Layer 9 of a small transformer language model trained on English Wikipedia (14 layers, counted from 0, width 64). Numbers have three digits each and are written without spaces.
A neuron adds its activation times its output weights to the MLP's output. To switch it off is to set its activation to zero at one token and run the rest of the model.

Output weights of the MLP neurons that the questions are about. A number n stands for (n - 500) times 0.0017.
n0: 519798299430440340564507544638742557427444786285759655658691521339864482393359571326625541485513704461410546052638751566831333442390552548722287567332533339519431456465444473342668540388640636
n16: 363655739450302452477679380263451526699541486690702750510594181534510829506297424434471553567521425390555430104681477454347595222757416519724593871806563402577469503434508456403717475598696585
n34: 533675612529574476420453543410639443549414284424602528328295027535310530468351753310363378549732897551598399841588539605502506644381593388533599685486548474113591618430310313348569415638597500
n45: 432478632339571651424498350418539590569236697301226435362317744389446559245533434610456255492540282527459760660510802515601504471497493612214228764504374506474393310563569560476539464527499375
n48: 610605572439566572260303664408813622667771581389158647646414461306673573502460711805580854707539201585301609424557335615279454566327548449549359585365623318483506526537622596863477278549576608
n89: 700495578442636608585493246681562566659312571467417413666496467462490539430410475378571477846696567617397621576623832644506473639533410877470559496275533683524567312441556387207437431592649609
n91: 121704509520352552470481561662497346440145655510739673550589650392526494669491634572592484605521141585739312237465491436595173491535410476506364445573248520308460560481636493442642595445596665
n95: 510409612534448561335308492378677701629720610518736741547529503391821238488473513454427493542442387471483630333585628554304744641543588524341431104686322463579612609602784530461502433222496550
n99: 710571313670351411728550375376526453389573558554366628668604481136774450610629418441640789421559292627457471177475517702468570409754559671423557542376347210540442454307308532697521422722620812
n107: 619308391399575278336618208597489352705429488365204692767595467613399260429599312533594455521403351594493650689474600301370632284406631589498531411355367416511657290485379419552681366664392570
n112: 547337384331586612455509600652768203557723547268291572630538442632354418707608219278440577603520511417452338318475629475670613342354404521459608373460611483586418658510798620470388627481620247
n128: 568390537492576679591339619413453396637430629677272242520702348538564676527747682535469293501675424566838493157434417611446517576481568499606277678266500495590616559288571391252657421736481366
n132: 539658493344525409287385638194695455449638661180329485560429506491267590670362462506521535326475555626500652526270443505487406423372798553802558773469413522396629435385519702736521818455653491
n140: 483512549540422148441430575666199657429549519422446728637590431610530535373545542445548585422429424414277561855545503615145526505533325558459538413372238654691396480399441697756341605773379476
n156: 767441645334563632326326465451608473241643484514374209248582450388467622365756353606765453537485500501498525547434640302580580686440608317462791558315759606950408529452214219415601485458454680
n167: 598521625532718482453421559617571494477692580620486386665637253431537616447508486271593625311229510559423620295317296465217203604460750752463313453689403365464283301515540502494477623416567469

Each question names a token from some text and the token that comes next. It shows the activations a of the neurons there, in the order above. A number n stands for (n - 500) times 0.016.

Then comes g, the gradient of the next token's log-probability with respect to the MLP's output, scaled to length 1. A neuron's effect is roughly proportional to its activation times (output weights . g). A number n stands for (n - 500) times 0.001.

"2", then "."
a: 506456502527482487505475489631487530498406494436
g: 594631647410455468400314474395643486453110666663574440573533329305498523453555470629479525527584519369580639611588576451608130694654677535315294440498514419507547504591493534706454338648597339
Which neuron, switched off, lowers the next token's probability most? n45

"ff", then "ey"
a: 495502524458503463346511496515527497449509503498
g: 625564580498389702544464529545474434422503277741643399407513341383470456388426735534665666850392443505444356440395432613655626446402370678602390261569608326430746411683656401552467587495397552
Which two neurons, each switched off alone, lower its probability most, in order? n132, n45

" |", then "\n"
a: 502502508530498512566493487494498507507514507492
g: 570451648417633485411566466352719756425434614486494476632407511543239604250444477737411490564393501709404644306561396277443593456645636680663232523614436468497376583541606525606232618502576550
Which neuron, switched off, lowers the next token's probability most? n45

" all", then " based"
a: 406502514510523516461524516501498492468452108504
g: 419463583381407668364318507421252381449361317686368690325824631542608478444448505415382460301438615761616411558428444301324347541482627423484552426396647682474438503466320458380465687469491359
Which neuron, switched off, raises the next token's probability most? n156

"-", then "B"
a: 499511499465490673499512486541506500504533499504
g: 450442406520628546314277523809527523557480497284266544594601433790416373227419584595314464424617363417605410455598480568454353428403537279385217426482440408424711600427536387512573381625540372
Which neuron, switched off, raises the next token's probability most? n89

" Shanghai", then " United"
a: 497492462565497540514497515530530503477524510498
g: 350457312588390437513516775534686527665644358430477611516599628705298523566529453288444440767438547434480565472443557587556753231527369636481476490334418574253534699241470470393350346528516461
Which neuron, switched off, raises the next token's probability most? n45

" ", then "3"
a: 535495512531474515465495505519507495495485500381
g: 527490365221481540336603496577572404375505429559627595494528635298577362355416509706725342672516600266500559436531657636428335515390479573414351492512698399593296329471460468598556499133477735
Which neuron, switched off, lowers the next token's probability most? n0

" Gun", then "man"
a: 501513396454494467499466497495523507485533503499
g: 486559524424581518414429391473581744623484544750604476640694421676625413352487434617655649345479653360275482532612598469545376214787612463587647338493659476276499605691427556276609545480526423
Which neuron, switched off, lowers the next token's probability most? n45

"uch", then "ner"
a: 498504525451496471425503492455529503481528498499
g: 697608447617762479751563229461333528469314339630547655330493263547456611364421439368728406697439553506597576503271559535681591728501491452415571445658376490509402426423546410490667402503645648
Which neuron, switched off, lowers the next token's probability most? n34

"ight", then "ing"
a: 507499348483484490502494498597515504472475503483
g: 705542497636292517592259414539737355328525403403603560568313662280458508442393689515406628433506409256371491428201664582486520404529483393416578303496495569386320397492650715381714505500562472
Which neuron, switched off, lowers the next token's probability most? n34

"\n", then "|---|---|"
a: 496496499491456504492495495510525492349503511522
g: 591649448706317572571421506579369589401460607309634369585413350478520603240442783605369483501520670209517609559608418635716631341392535567430544631468601665589261429710522390460289485584569476
Which neuron, switched off, lowers the next token's probability most? n132

" Hong", then "ko"
a: 498492513488493500503490495498512497480496527485
g: 553410399508555281331505598498438222660588515378429591461378592664673551332529500564482592507310409308392502627497558325671592567464719787368766456635605628642592556596476726317656574533602492
Which neuron, switched off, lowers the next token's probability most? n156

"d", then ","
a: 501484534510473550466490492763519486460501506500
g: 568249614447499343292407660479562492487436782380381393456591391531414360491496344497591440748550416513545428490355369552476518757236672532474639602550657721477341415619364392517552616608396199
Which neuron, switched off, lowers the next token's probability most? n107

"-", then "A"
a: 496510501472492670492492477532511500495531495498
g: 484564654465562516408235542756583637515617468291265453603596530726434499475421581635230460654639484386548489386509417658492423207392568246556222388493520435524571658373517378592625418529660441
Which neuron, switched off, raises the next token's probability most? n89

"Bo", then "nd"
a: 512536505504508502476496507481501463467527525476
g: 654589463441638292291505472640371504548273303511554662558630627307470408353692319481338516486504669537571651597533504548323556519318568626741732550413540669360600564213588454504422493334417359
Which neuron, switched off, lowers the next token's probability most? n140

" |", then " Shanghai"
a: 522511501468521532735474525490494502479495499495
g: 480246358598503560490398288668455246477527447614481738371428505546648289619432392361431336325367634557676451543490600513612567313559339621395543420433500435524289342749397439430633718672597400
Which neuron, switched off, raises the next token's probability most? n48

"ung", then "ta"
a: 499497523490496485457502485469510506467505508501
g: 449587379440759390624556501382558477243724386469478436651351466415701355610454641611563446561319449418583753543805520503344728546362486737647652333475698653558398459439544380601526526495444537
Which neuron, switched off, lowers the next token's probability most? n91

"u", then " Football"
a: 487480538501488477451500499469505509493510501491
g: 311598358604571560556582450329621501457182491459346609398452343360314784512513314433413541668451547516377207454411540723785580414480427469432478507496584483541737493501555576620413636330473727
Which neuron, switched off, raises the next token's probability most? n91

" also", then " carry"
a: 502485505492504430480499507482492485510509142523
g: 450570301534655453478544391444675542477483653399591322315651471390407396486469788610534453605600370690392488437456375479722593262349587502493256372538253311448580341430412504651392566209620503
Which neuron, switched off, lowers the next token's probability most? n156

"ing", then " Prince"
a: 510482311494486489501493509551500522487505497493
g: 491812650619526511472460510686379354432375495842503612454573500508392438587340447606442395533371509382630421412551439404775507341406313460671715543389377629568638624595399315486471504711665284
Which neuron, switched off, raises the next token's probability most? n34

" Centre", then " Stadium"
a: 499485413503489511491486464507498498506504519455
g: 255437452556460698352734622433411298541632460477392526533488410522410480442502445572743493406389276483414358423390605608710521456453331631520628428348487463591577793743533527595605347453511867
Which neuron, switched off, raises the next token's probability most? n99

" in", then " You"
a: 536512499494496483500459498500500275359524526490
g: 606393416461558606494601712397535484361516540451522469580412578400751500845319587642591525446097643349441673542583550237550294533332577504394508555552638303672366470576466455406415646468494578
Which neuron, switched off, lowers the next token's probability most? n128

" Super", then " League"
a: 495517497531476532497511565518506502497525500491
g: 496514431532507564342661498402403505482375399475300382605634404343465795499596528588451445669623571418340175330376387782437594618519428321451425473316456393413650536720471384565449405222456680
Which neuron, switched off, lowers the next token's probability most? n99

"0", then "5"
a: 512032456538531510498478501487497540493476496536
g: 566698428447319426425634549590655281334414520587663436305667645607756562506471494594630485376604390475487469466597492443303568379402393468507158571436663483829468588645526351267413470524585633
Which neuron, switched off, raises the next token's probability most? n16

"1", then " |"
a: 499456507527503504454472470488465487497408503499
g: 536498614560684335413571591400667568533707348509457540622436336629590578271662357684334639469441682742472434401505405330303663482459501252464418441608525497614543686664319601491421574457268297
Which neuron, switched off, lowers the next token's probability most? n91

"CO", then " Hu"
a: 496486508533498517494495475501487490511514512454
g: 488511411485486587498484536500507133490451418777572654516513569396304304281355543575484485661423461618562161557542467534575494366538515590596736492555402546614334884504405500575596582489429729
Which neuron, switched off, lowers the next token's probability most? n167

"FA", then " Cup"
a: 486498498667507491486497499489484475505507527449
g: 483385405405565582434640695332574439422389368664422435580300379420397668567480208612537550514559444463341151512382260691621555514512448445635796595371468498573556777548431578448456291442498547
Which neuron, switched off, raises the next token's probability most? n45

"est", then " Show"
a: 510502434490502494500492511529523490508499511466
g: 697526544530506512332473569536261562443481660388444609557612321647700378479213621430607473168515429557458489462542415686452306564694589486678504397712378170506436469566587552451419362634544678
Which neuron, switched off, raises the next token's probability most? n167

"x", then "ian"
a: 494492483488477496477524490573509499479498508471
g: 299529564563282346507333380348482583351577545578508413170411474413266652759250508422498470647637663476389474551546439463430422265592304351425423428419594491442320465340503606260434374461412570
Which neuron, switched off, raises the next token's probability most? n107

"o", then " Far"
a: 508494526470493455475478481568511492471542496481
g: 536525363537601673634529680625391511493416425794536557580542454555610435545538520543322457598575504650587427484734398464830314526732302425595510452396495686702324832379526393499638685481546435
Which neuron, switched off, raises the next token's probability most? n107

" |", then " Yu"
a: 520504496532502543525481517488499527498503497499
g: 549471410609316530381385569510140434462434562437690332566405537436538296598478668366654600376469639418379385728288694376519517207508356346345722564633442484562489520598538560460471462688494695
Which neuron, switched off, raises the next token's probability most? n128

"-", then "Ro"
a: 523529500475503489518648499512509470542547485596
g: 504644580289505526740549533609481461553617791480411456415437401652344295375373434582426647633657181733537606523558421602516522448550569539399621416609523562421720572425506324537588441197433752
Which neuron, switched off, lowers the next token's probability most? n95

"li", then "s"
a: 485482522465492471378509493758507507490534477499
g: 413331296456561672665575218458455412405608692470557466388265671428394501663472370542324620679468497311546513579421525567527581775553516442576398773403661404558767557349401529612484422375340606
Which neuron, switched off, raises the next token's probability most? n107

"no", then "cent"
a: 493493492500501481490483488669487613487516516529
g: 260309454453538578654545488503677388606377366516515475557488501506356807566706478241520400177550538338682464389170360424597643390548465523419540498563478416509380423646744578416541449681554496
Which neuron, switched off, lowers the next token's probability most? n128

" She", then "n"
a: 497499503484499566511518512454533512499501495479
g: 521616566503622505517597230448369629541325360328326501369592395348293658476271322257400502650487371329600600439227366549399412619386239484531517527506422626500435580611476353583255422443504594
Which neuron, switched off, lowers the next token's probability most? n89

"E", then "ye"
a: 490501523539503471539498502577504465485512495499
g: 391609608481448569217591461613488471423651464662440516501705647416574520306312715536481548507433509549643293537361736527499526616571611716476496509636278649568519409795616422628371670777518638
Which neuron, switched off, lowers the next token's probability most? n91

" C", then "OS"
a: 487510515703504487502505498486519492473504493485
g: 298512727465571557649449514578681425534354307301364508711765469686594439475579594510504590412505486513474636535293575574326455449583640520609139475725498722662371522384615591659585491595618456
Which neuron, switched off, lowers the next token's probability most? n45